Layer 9 of a small transformer language model trained on English Wikipedia (13 layers, counted from 0, width 128).
A neuron's activation on a vector x is squared ReLU(weights . x), where the dot is the dot product.

Input weights of the MLP neurons that the questions are about. A number n stands for (n - 500) times 0.00093.
n124: 638 549 179 675 332 504 580 460 745 584 535 130 314 448 496 426 514 539 541 515 523 485 309 536 668 730 681 448 196 481 545 554 687 580 387 551 453 556 416 470 539 686 441 680 364 647 462 480 418 503 757 609 577 449 728 382 404 486 708 682 599 649 392 557 664 303 566 361 366 504 465 600 279 455 371 593 534 436 633 684 662 492 535 576 449 616 402 706 297 485 402 555 623 572 687 388 314 532 478 476 571 439 425 526 582 522 284 327 698 504 559 276 345 462 492 406 460 535 371 496 393 555 364 585 398 555 612 586
n132: 447 589 634 336 672 237 518 195 409 513 576 408 386 252 531 437 304 522 231 727 570 732 582 362 505 293 392 477 463 518 615 282 946 411 642 393 597 592 599 634 67 659 190 353 519 656 426 466 459 620 800 372 666 522 792 690 468 418 500 670 410 364 418 546 920 591 367 505 514 446 434 599 276 326 382 495 399 801 514 405 521 312 577 463 456 316 486 425 400 699 551 519 663 534 438 463 382 679 881 475 524 528 330 689 414 584 184 261 551 537 415 421 495 530 868 544 480 337 520 402 395 567 551 261 552 521 491 395
n138: 420 527 344 480 656 465 601 695 467 556 676 619 331 569 427 536 634 350 535 427 229 544 504 371 637 518 471 500 601 320 427 448 487 416 637 532 636 221 515 529 360 686 406 238 788 526 513 405 298 526 504 573 386 472 607 582 225 315 489 671 727 508 512 395 536 765 500 575 562 672 385 439 521 521 690 577 325 500 504 500 469 456 821 471 423 564 571 456 439 354 213 461 369 782 739 856 671 395 596 637 180 601 453 324 496 624 596 258 575 403 280 588 785 577 740 644 221 504 540 540 370 573 481 688 379 500 430 380
n150: 633 264 282 548 370 560 530 334 231 725 722 320 429 333 591 580 669 572 633 279 254 478 576 379 700 183 447 367 374 581 705 99 421 155 478 509 431 250 512 617 519 602 526 714 422 569 400 491 633 528 491 542 518 453 555 623 575 327 580 546 539 928 478 645 505 678 213 401 469 557 723 694 527 349 640 680 612 527 554 684 611 570 579 577 461 440 321 410 491 567 500 453 562 410 667 558 394 363 569 545 269 455 695 737 615 530 663 572 465 582 627 243 626 756 698 736 305 514 447 196 453 692 628 430 454 611 381 305
n197: 160 677 361 593 550 355 470 534 599 416 545 334 392 47 614 664 694 355 482 382 225 656 529 416 574 612 590 642 597 789 400 248 509 436 349 470 579 343 375 312 418 392 517 674 743 567 637 400 612 626 181 603 308 563 513 577 740 693 430 379 738 513 676 438 514 450 689 546 504 634 660 539 509 448 645 594 639 487 478 731 676 569 550 548 513 692 478 533 378 675 480 714 448 492 609 448 536 702 445 496 262 288 380 487 634 353 595 539 534 593 393 342 373 448 442 513 658 191 388 521 442 950 774 581 594 492 371 573
n227: 369 302 546 420 646 318 613 519 605 613 490 372 519 595 259 596 702 528 117 472 811 542 550 312 481 338 700 779 515 719 739 174 706 317 730 845 533 617 396 339 393 755 505 418 746 674 579 611 577 364 642 520 652 285 400 514 438 509 708 136 474 505 577 505 621 622 565 387 452 243 441 323 219 201 574 450 398 848 573 195 553 607 642 505 354 490 776 486 540 739 721 353 572 518 500 418 400 490 842 593 572 441 523 562 308 589 348 699 451 515 377 397 427 469 475 421 655 794 822 297 408 491 814 314 486 437 586 428
n255: 486 697 455 575 545 440 491 552 529 607 465 102 294 424 688 562 591 509 283 27 186 416 545 393 543 386 235 581 476 544 484 271 345 451 444 547 620 273 474 539 510 423 524 572 719 525 461 490 605 700 557 560 268 416 510 381 595 514 539 515 579 371 314 515 626 364 650 475 510 367 712 543 368 471 798 599 808 705 641 618 442 409 671 661 738 520 230 444 314 903 527 748 638 434 357 572 575 704 337 557 210 613 340 770 677 351 505 336 716 157 396 257 422 625 530 468 531 228 247 242 486 881 562 121 663 500 615 423
n261: 592 412 387 516 513 349 439 236 697 472 423 469 418 590 354 689 445 654 461 645 479 363 574 315 260 571 594 521 785 496 795 431 453 477 628 694 564 413 433 400 187 508 451 662 436 619 306 591 545 568 455 238 484 492 731 533 828 476 407 470 622 393 258 559 432 431 633 373 455 341 504 402 395 508 460 487 790 471 550 476 653 561 444 500 315 487 566 624 401 801 512 435 640 420 902 173 470 601 271 451 684 471 437 484 541 600 522 338 835 513 378 274 408 723 534 456 739 370 282 536 492 609 492 427 660 458 430 661
n288: 552 663 429 569 448 644 362 238 541 609 552 527 604 442 586 335 666 775 479 496 504 549 835 415 500 594 521 442 246 673 404 375 418 458 310 692 90 265 624 660 447 554 557 684 439 264 428 352 612 689 570 470 422 552 496 492 682 445 414 487 463 682 488 606 646 513 526 186 546 567 590 347 215 433 377 638 550 703 572 611 581 390 775 487 370 392 458 741 561 706 430 645 603 657 616 483 427 513 387 496 288 610 452 290 479 375 636 307 411 530 352 432 462 624 565 432 393 439 307 476 325 655 558 278 712 813 562 425
n297: 492 643 571 140 470 622 399 418 368 629 690 487 533 484 634 758 429 282 603 200 432 427 814 250 325 388 353 579 508 416 678 323 668 231 609 659 396 634 691 508 448 802 283 408 651 401 487 478 347 572 647 547 520 492 543 746 467 575 537 599 605 397 422 411 509 456 716 284 284 327 636 467 593 458 254 306 412 542 689 434 558 426 609 445 399 384 500 472 404 496 349 526 422 420 644 458 371 408 617 675 685 356 326 566 351 536 439 416 411 508 557 593 252 654 517 360 611 500 299 536 710 480 438 656 304 361 479 707
n312: 549 469 540 561 698 395 373 529 325 402 714 478 479 500 438 478 404 797 371 648 521 500 778 332 614 505 546 479 607 653 555 435 714 508 369 545 500 293 299 653 190 383 500 416 583 335 205 548 387 370 640 679 368 577 682 604 667 852 703 765 606 538 283 637 472 606 517 518 156 558 298 413 676 492 637 809 643 594 513 512 620 358 385 726 525 318 618 731 241 508 370 358 721 558 435 567 609 567 447 604 411 509 351 645 433 353 513 767 524 470 587 577 560 563 530 447 500 385 527 521 428 463 609 160 663 375 500 487
n336: 358 509 616 404 303 322 449 565 397 491 471 560 528 286 611 573 545 622 560 523 452 445 540 156 585 653 509 599 572 428 567 505 726 583 147 708 259 566 483 390 281 528 449 609 627 724 293 579 937 427 574 657 300 477 519 453 495 460 597 671 645 495 265 457 893 649 706 180 382 349 679 332 365 486 464 485 789 270 314 519 487 400 693 754 390 481 509 605 253 677 359 376 809 804 573 368 583 330 404 362 250 428 297 411 824 340 569 595 744 649 588 644 266 557 427 495 141 490 505 472 324 690 776 444 718 364 383 505
n355: 530 496 288 487 298 265 430 443 580 709 687 414 415 354 425 384 402 328 554 333 385 745 504 352 702 214 575 603 404 731 786 593 771 521 430 386 292 283 601 309 344 724 354 396 285 463 436 448 665 349 610 514 611 465 481 385 380 406 500 597 746 879 438 843 633 382 570 633 473 691 532 460 440 410 341 556 464 550 391 544 649 78 707 536 474 259 293 595 448 518 445 391 678 632 266 235 463 600 609 554 681 454 509 602 697 539 335 667 748 390 641 441 909 533 546 409 140 500 630 526 629 443 579 416 619 554 500 670
n356: 496 610 347 572 628 605 773 388 144 577 591 356 618 409 431 530 779 467 257 329 366 743 806 466 592 590 513 513 482 531 433 409 586 528 662 671 627 253 441 429 233 574 487 430 482 685 549 729 639 556 711 205 517 318 505 483 704 641 312 147 380 543 417 442 447 505 682 240 552 225 702 292 491 386 542 495 456 380 708 340 593 463 656 593 364 721 351 386 500 500 557 477 535 544 563 228 627 653 581 668 185 567 554 444 426 687 468 588 653 130 457 367 584 500 414 335 678 752 401 487 550 521 659 560 492 662 705 548

Each question shows a token from some text and the vector x that enters the MLP there. A number n stands for (n - 500) times 0.017.

"1": 522 569 445 548 537 540 463 525 526 533 473 649 486 562 408 409 466 582 434 497 640 536 518 612 449 574 500 527 488 531 442 579 446 651 525 539 529 573 585 608 420 444 466 432 421 478 476 521 479 530 432 585 513 472 482 471 545 394 475 461 404 463 494 463 474 579 494 488 537 502 376 445 552 580 494 551 517 463 443 560 502 519 475 475 423 467 537 461 422 574 527 529 445 481 500 471 515 431 492 432 474 487 515 501 607 592 479 432 482 460 506 518 467 351 499 614 470 486 468 472 512 511 428 554 491 554 505 470
Which neuron lights up most? n288

"ung": 514 508 577 494 457 489 478 601 462 455 484 493 547 558 455 463 537 565 528 475 456 480 536 449 521 554 517 545 556 483 372 489 398 457 545 619 519 522 509 511 781 484 538 647 459 451 401 594 436 496 454 550 503 499 412 463 464 518 567 536 478 466 444 433 280 469 420 481 473 496 413 592 593 475 531 499 544 499 453 485 550 415 430 466 498 546 494 415 457 449 547 447 473 463 506 516 428 498 482 453 494 482 527 459 524 517 490 523 486 549 535 505 537 486 478 541 538 599 475 515 533 585 450 492 587 527 521 454
Which neuron lights up most? n150

" he": 460 537 500 479 461 502 420 543 499 521 460 561 537 579 602 547 517 496 458 526 602 517 393 558 536 413 562 559 567 446 492 412 480 509 374 457 489 553 494 477 417 529 544 508 508 557 582 557 506 465 463 576 448 533 462 508 522 458 517 519 423 505 491 425 336 440 465 476 589 544 517 473 395 649 520 507 481 434 525 495 496 557 543 516 499 379 499 621 498 522 471 452 547 442 453 469 482 490 479 350 578 465 616 575 549 500 662 430 495 500 562 493 504 361 527 419 477 479 430 554 514 528 475 537 549 482 543 499
The most active neuron and its activation: n336, at about 0.53

" the": 466 517 424 498 535 502 592 537 480 442 503 475 496 495 486 492 493 486 475 457 542 499 456 586 576 487 487 517 576 437 468 502 497 538 541 542 590 482 390 490 472 423 442 502 490 528 632 556 474 522 497 524 548 514 458 464 566 474 477 430 485 536 525 481 460 458 473 532 538 483 476 418 621 504 500 505 545 517 482 450 512 512 523 389 453 552 586 453 557 444 480 528 515 578 498 499 434 485 484 481 490 609 430 518 532 514 485 464 594 480 573 513 476 154 487 510 509 425 454 526 529 520 504 542 588 553 516 539
The most active neuron and its activation: n356, at about 6

"X": 560 565 571 519 490 520 440 555 476 545 453 495 590 473 447 404 575 562 538 464 520 445 499 523 549 463 437 498 541 449 399 529 355 426 484 529 545 458 574 492 713 441 537 620 475 546 409 492 521 537 490 604 609 479 464 484 488 511 446 456 444 440 557 453 428 523 377 476 477 459 451 528 597 556 473 474 467 503 438 491 613 468 367 453 547 501 542 414 586 506 480 359 494 481 486 503 469 498 498 450 529 431 569 566 474 624 501 487 486 513 549 443 580 452 518 543 547 540 458 503 536 535 465 518 512 472 503 450
Which neuron lights up most? n150

"C": 484 517 498 605 550 541 588 486 452 495 486 409 578 542 515 479 508 458 501 483 455 519 447 571 549 461 480 452 502 485 543 508 378 445 460 461 579 487 510 596 634 363 477 578 441 498 553 585 415 467 440 620 634 586 440 485 473 560 389 483 474 443 549 462 318 437 410 579 474 529 578 481 584 532 519 470 521 419 442 600 482 501 518 454 546 463 453 453 535 466 541 483 473 611 509 512 445 507 416 486 462 494 542 469 561 540 584 513 505 520 496 500 572 443 528 540 392 480 399 499 551 524 460 491 554 465 484 554
The two highest activations, in order: n150, n197

" electronic": 558 565 573 483 528 503 504 448 503 487 460 533 464 639 518 513 511 566 449 482 526 512 557 557 485 565 413 447 616 483 506 658 469 412 465 570 483 504 523 481 454 561 391 465 449 458 483 527 520 523 553 482 543 577 514 578 484 478 377 390 472 489 501 403 301 573 518 527 606 532 475 552 552 506 490 519 454 341 536 481 493 504 488 413 537 590 509 414 514 500 597 451 502 427 560 491 435 543 467 428 516 450 452 547 499 491 521 535 458 546 487 490 506 358 517 439 558 513 453 558 512 436 503 557 509 519 618 493
Which neuron lights up most? n356

" |": 547 491 492 489 531 509 533 527 445 510 487 516 483 511 515 430 610 509 705 432 520 475 452 610 525 478 492 516 464 440 464 581 420 445 469 551 572 459 520 545 606 452 493 512 467 576 458 487 475 534 452 577 465 479 524 501 476 488 501 488 554 465 551 425 573 449 511 505 511 529 413 524 524 601 528 474 492 495 482 513 565 492 494 526 532 537 489 473 503 519 425 406 482 513 487 526 475 473 496 429 524 488 495 520 510 498 523 502 525 500 609 539 525 195 427 537 443 453 502 557 470 456 414 553 501 451 494 533
The two highest activations, in order: n138, n124

" votes": 579 483 515 453 548 504 444 462 551 533 487 436 548 565 469 521 476 484 476 507 593 468 422 548 394 558 491 582 588 346 494 499 478 534 553 511 496 482 541 504 553 489 538 478 425 485 541 485 494 577 382 463 436 449 531 579 547 449 482 527 456 565 555 564 391 448 467 488 511 544 518 537 537 546 557 468 464 565 564 520 465 583 500 425 463 471 485 361 444 502 450 539 530 579 492 491 455 527 462 444 521 428 582 431 496 494 508 506 519 577 555 482 451 257 546 503 506 549 474 563 553 468 391 661 507 494 527 505
Which neuron lights up most? n261

"ing": 559 578 553 419 493 494 407 503 505 488 379 492 567 524 500 526 499 567 485 460 493 528 471 517 488 567 519 527 596 462 471 502 435 503 474 510 528 527 477 520 623 359 519 550 470 497 482 518 559 551 533 474 429 492 471 518 545 478 462 555 620 490 376 538 437 437 505 546 418 563 428 547 614 509 531 507 505 390 503 476 485 562 595 539 542 432 431 381 480 542 528 422 581 505 513 606 434 551 516 391 498 459 518 460 521 446 528 553 505 550 513 500 495 300 472 495 572 427 499 448 469 613 475 499 555 496 595 403
The three highest activations, in order: n255, n197, n336

",": 553 466 498 522 499 457 531 483 442 475 423 530 572 583 487 573 503 561 509 468 497 487 507 631 440 470 478 545 556 460 542 523 436 575 477 606 479 519 455 580 458 419 472 506 489 509 493 473 431 580 503 475 480 486 550 515 516 467 526 584 436 439 596 489 544 558 378 471 453 586 447 430 504 589 542 537 508 480 454 441 546 548 511 516 462 530 479 431 464 544 463 527 488 505 511 538 501 520 488 392 528 496 510 479 490 527 477 551 536 554 481 522 546 165 475 532 517 443 514 531 410 472 514 598 534 489 458 503
The two highest activations, in order: n138, n312

"==": 554 485 413 499 464 539 539 446 476 547 483 547 497 614 464 607 481 576 494 435 546 512 552 591 510 501 469 421 478 519 468 477 586 584 483 510 515 519 466 625 434 480 488 450 486 575 566 491 545 581 434 568 569 439 424 571 495 427 542 480 389 564 577 411 488 407 470 510 579 488 489 595 494 554 491 437 465 506 485 584 558 504 470 397 449 514 505 445 363 540 335 501 480 481 516 491 452 551 572 414 601 542 483 550 487 496 424 441 447 586 593 532 422 390 478 451 497 424 509 520 533 458 535 465 492 505 575 440
The three highest activations, in order: n132, n124, n297

" will": 568 539 537 440 506 457 452 563 617 547 433 493 597 508 618 521 492 366 470 484 508 511 480 587 491 466 463 474 530 507 430 480 484 523 521 561 482 615 465 486 486 574 433 521 436 473 546 454 484 462 447 603 555 510 399 440 537 500 427 498 551 502 622 447 470 441 492 600 423 561 503 515 525 536 534 516 456 544 478 424 554 531 445 532 524 460 428 437 496 540 445 412 519 419 453 511 624 538 485 485 591 467 444 479 480 444 562 530 510 629 635 485 495 343 473 492 453 456 511 642 480 460 402 597 519 499 434 525
The most active neuron and its activation: n355, at about 0.37

".": 488 445 528 696 517 515 505 443 462 457 452 525 451 611 506 453 492 507 547 470 488 488 525 515 527 506 441 567 508 557 486 514 438 557 467 544 507 495 461 535 524 473 477 541 465 594 617 527 526 606 467 532 475 433 388 529 467 458 536 502 419 477 583 415 522 457 464 514 569 525 526 515 467 516 534 570 443 560 596 435 494 479 449 435 406 545 532 410 424 522 439 521 429 530 529 507 544 467 503 422 534 464 401 521 527 478 574 478 520 529 588 505 475 239 476 463 544 510 538 596 474 501 475 492 520 472 565 541
The most active neuron and its activation: n197, at about 0.28

" G": 497 483 516 682 509 546 538 513 534 490 528 469 558 547 496 513 515 445 589 478 480 465 472 559 493 607 470 402 484 420 574 536 506 476 523 554 560 522 468 451 579 461 446 485 497 554 511 550 498 440 384 496 430 545 437 471 469 518 452 523 516 561 506 457 219 562 497 640 514 556 357 482 471 533 535 500 553 528 455 509 546 537 436 448 541 548 510 459 498 488 510 463 560 376 583 497 378 520 466 433 546 499 445 519 483 569 521 469 560 511 498 507 381 456 554 523 489 461 433 504 452 526 519 528 535 587 501 442
The three highest activations, in order: n261, n197, n124

"st": 513 508 587 505 446 596 587 508 413 447 530 501 549 569 514 517 494 480 446 486 507 441 488 562 473 487 430 506 413 519 461 456 496 559 547 496 569 497 469 620 530 478 477 384 522 574 540 436 455 561 485 553 411 481 491 531 537 478 405 500 471 631 444 551 351 514 487 607 529 543 450 546 566 524 516 578 539 418 464 496 371 537 506 496 448 492 465 398 397 496 556 531 473 491 517 451 413 545 509 461 608 422 543 536 436 496 427 442 514 566 537 602 521 343 502 562 441 575 498 511 474 548 467 629 472 542 566 470
Which neuron lights up most? n138

" co": 515 411 486 528 577 489 589 483 527 437 412 602 541 530 465 602 526 508 510 437 599 448 407 555 515 502 535 502 460 436 457 542 583 484 517 673 516 554 492 552 402 432 438 457 487 504 504 592 460 489 430 612 560 533 445 539 521 437 543 397 562 464 496 494 417 482 508 627 536 566 372 432 562 454 486 499 348 488 495 478 451 536 542 470 501 429 473 566 436 532 545 528 439 490 507 463 438 465 458 436 509 517 579 445 476 594 558 464 481 556 510 563 577 461 421 467 561 416 432 476 487 508 521 604 494 553 432 577
The two highest activations, in order: n227, n138

"hor": 424 518 559 567 449 551 542 537 591 457 498 565 486 454 546 404 452 604 516 458 476 510 576 513 399 511 584 567 473 473 428 516 516 510 546 419 534 548 452 562 545 475 482 487 465 499 527 512 511 527 537 523 467 510 448 567 436 429 527 557 461 539 591 523 326 514 458 405 589 528 418 544 512 633 451 368 454 441 518 497 437 438 481 478 462 505 577 374 490 452 426 455 479 447 528 616 496 578 467 372 447 541 460 533 488 540 520 497 373 465 434 521 549 510 480 564 519 486 473 639 454 552 532 502 540 548 547 581
The most active neuron and its activation: n138, at about 1.5

"In": 432 628 600 489 621 520 478 456 522 390 450 595 540 564 511 589 480 574 451 482 477 575 481 458 502 426 455 514 502 532 535 500 490 560 541 452 450 574 508 632 440 552 430 451 448 605 533 551 545 506 532 506 546 465 438 632 550 446 523 513 506 522 587 400 380 566 385 412 509 504 442 593 459 512 475 427 467 458 474 531 571 481 492 472 468 386 558 479 494 531 571 454 507 454 497 468 499 476 572 402 502 462 521 529 500 534 404 539 430 496 551 527 469 402 524 520 482 380 449 555 612 437 459 481 523 490 506 450
The most active neuron and its activation: n132, at about 17

" Gra": 467 483 623 616 642 467 522 535 522 510 483 603 551 483 608 477 462 465 509 457 486 418 511 465 397 533 495 456 551 454 503 529 577 524 479 546 490 502 457 552 531 489 450 403 397 495 516 537 521 484 493 491 546 530 497 513 474 467 553 525 458 475 456 458 263 608 391 439 558 527 416 475 532 601 560 387 494 596 459 586 531 538 407 491 491 467 472 404 464 517 479 546 596 435 548 511 493 498 475 393 555 503 436 559 586 532 530 481 499 480 497 419 566 498 493 486 591 382 501 606 506 449 540 503 460 516 435 568
Which neuron lights up most? n261

" farm": 551 456 606 506 504 502 560 462 566 501 551 515 551 579 513 551 450 561 479 485 497 514 551 454 469 559 497 502 571 504 467 577 432 463 458 626 458 582 518 514 529 475 423 445 461 439 493 565 447 601 373 544 450 485 544 482 488 537 517 561 515 623 530 471 410 463 506 497 528 451 501 535 525 519 453 525 523 447 557 513 486 489 487 364 467 467 587 415 457 439 505 424 526 515 546 533 419 540 409 361 491 472 503 417 480 445 520 573 517 557 473 562 364 334 465 474 497 471 491 578 535 552 406 553 585 542 588 473
The three highest activations, in order: n261, n297, n288

" In": 407 526 578 531 585 481 440 458 534 372 449 647 445 553 565 517 521 594 421 529 452 601 476 441 583 444 458 578 515 545 464 555 454 551 522 524 453 553 422 603 464 500 448 506 462 576 593 619 545 483 502 598 443 426 434 503 536 445 518 538 560 501 586 382 464 532 484 503 513 547 458 561 441 483 465 532 460 486 450 534 539 512 542 490 435 427 564 517 480 535 576 484 494 488 484 497 540 516 577 386 456 431 502 500 600 534 414 483 421 499 547 509 444 332 505 547 495 464 442 549 530 465 440 473 533 467 532 424
The three highest activations, in order: n132, n336, n197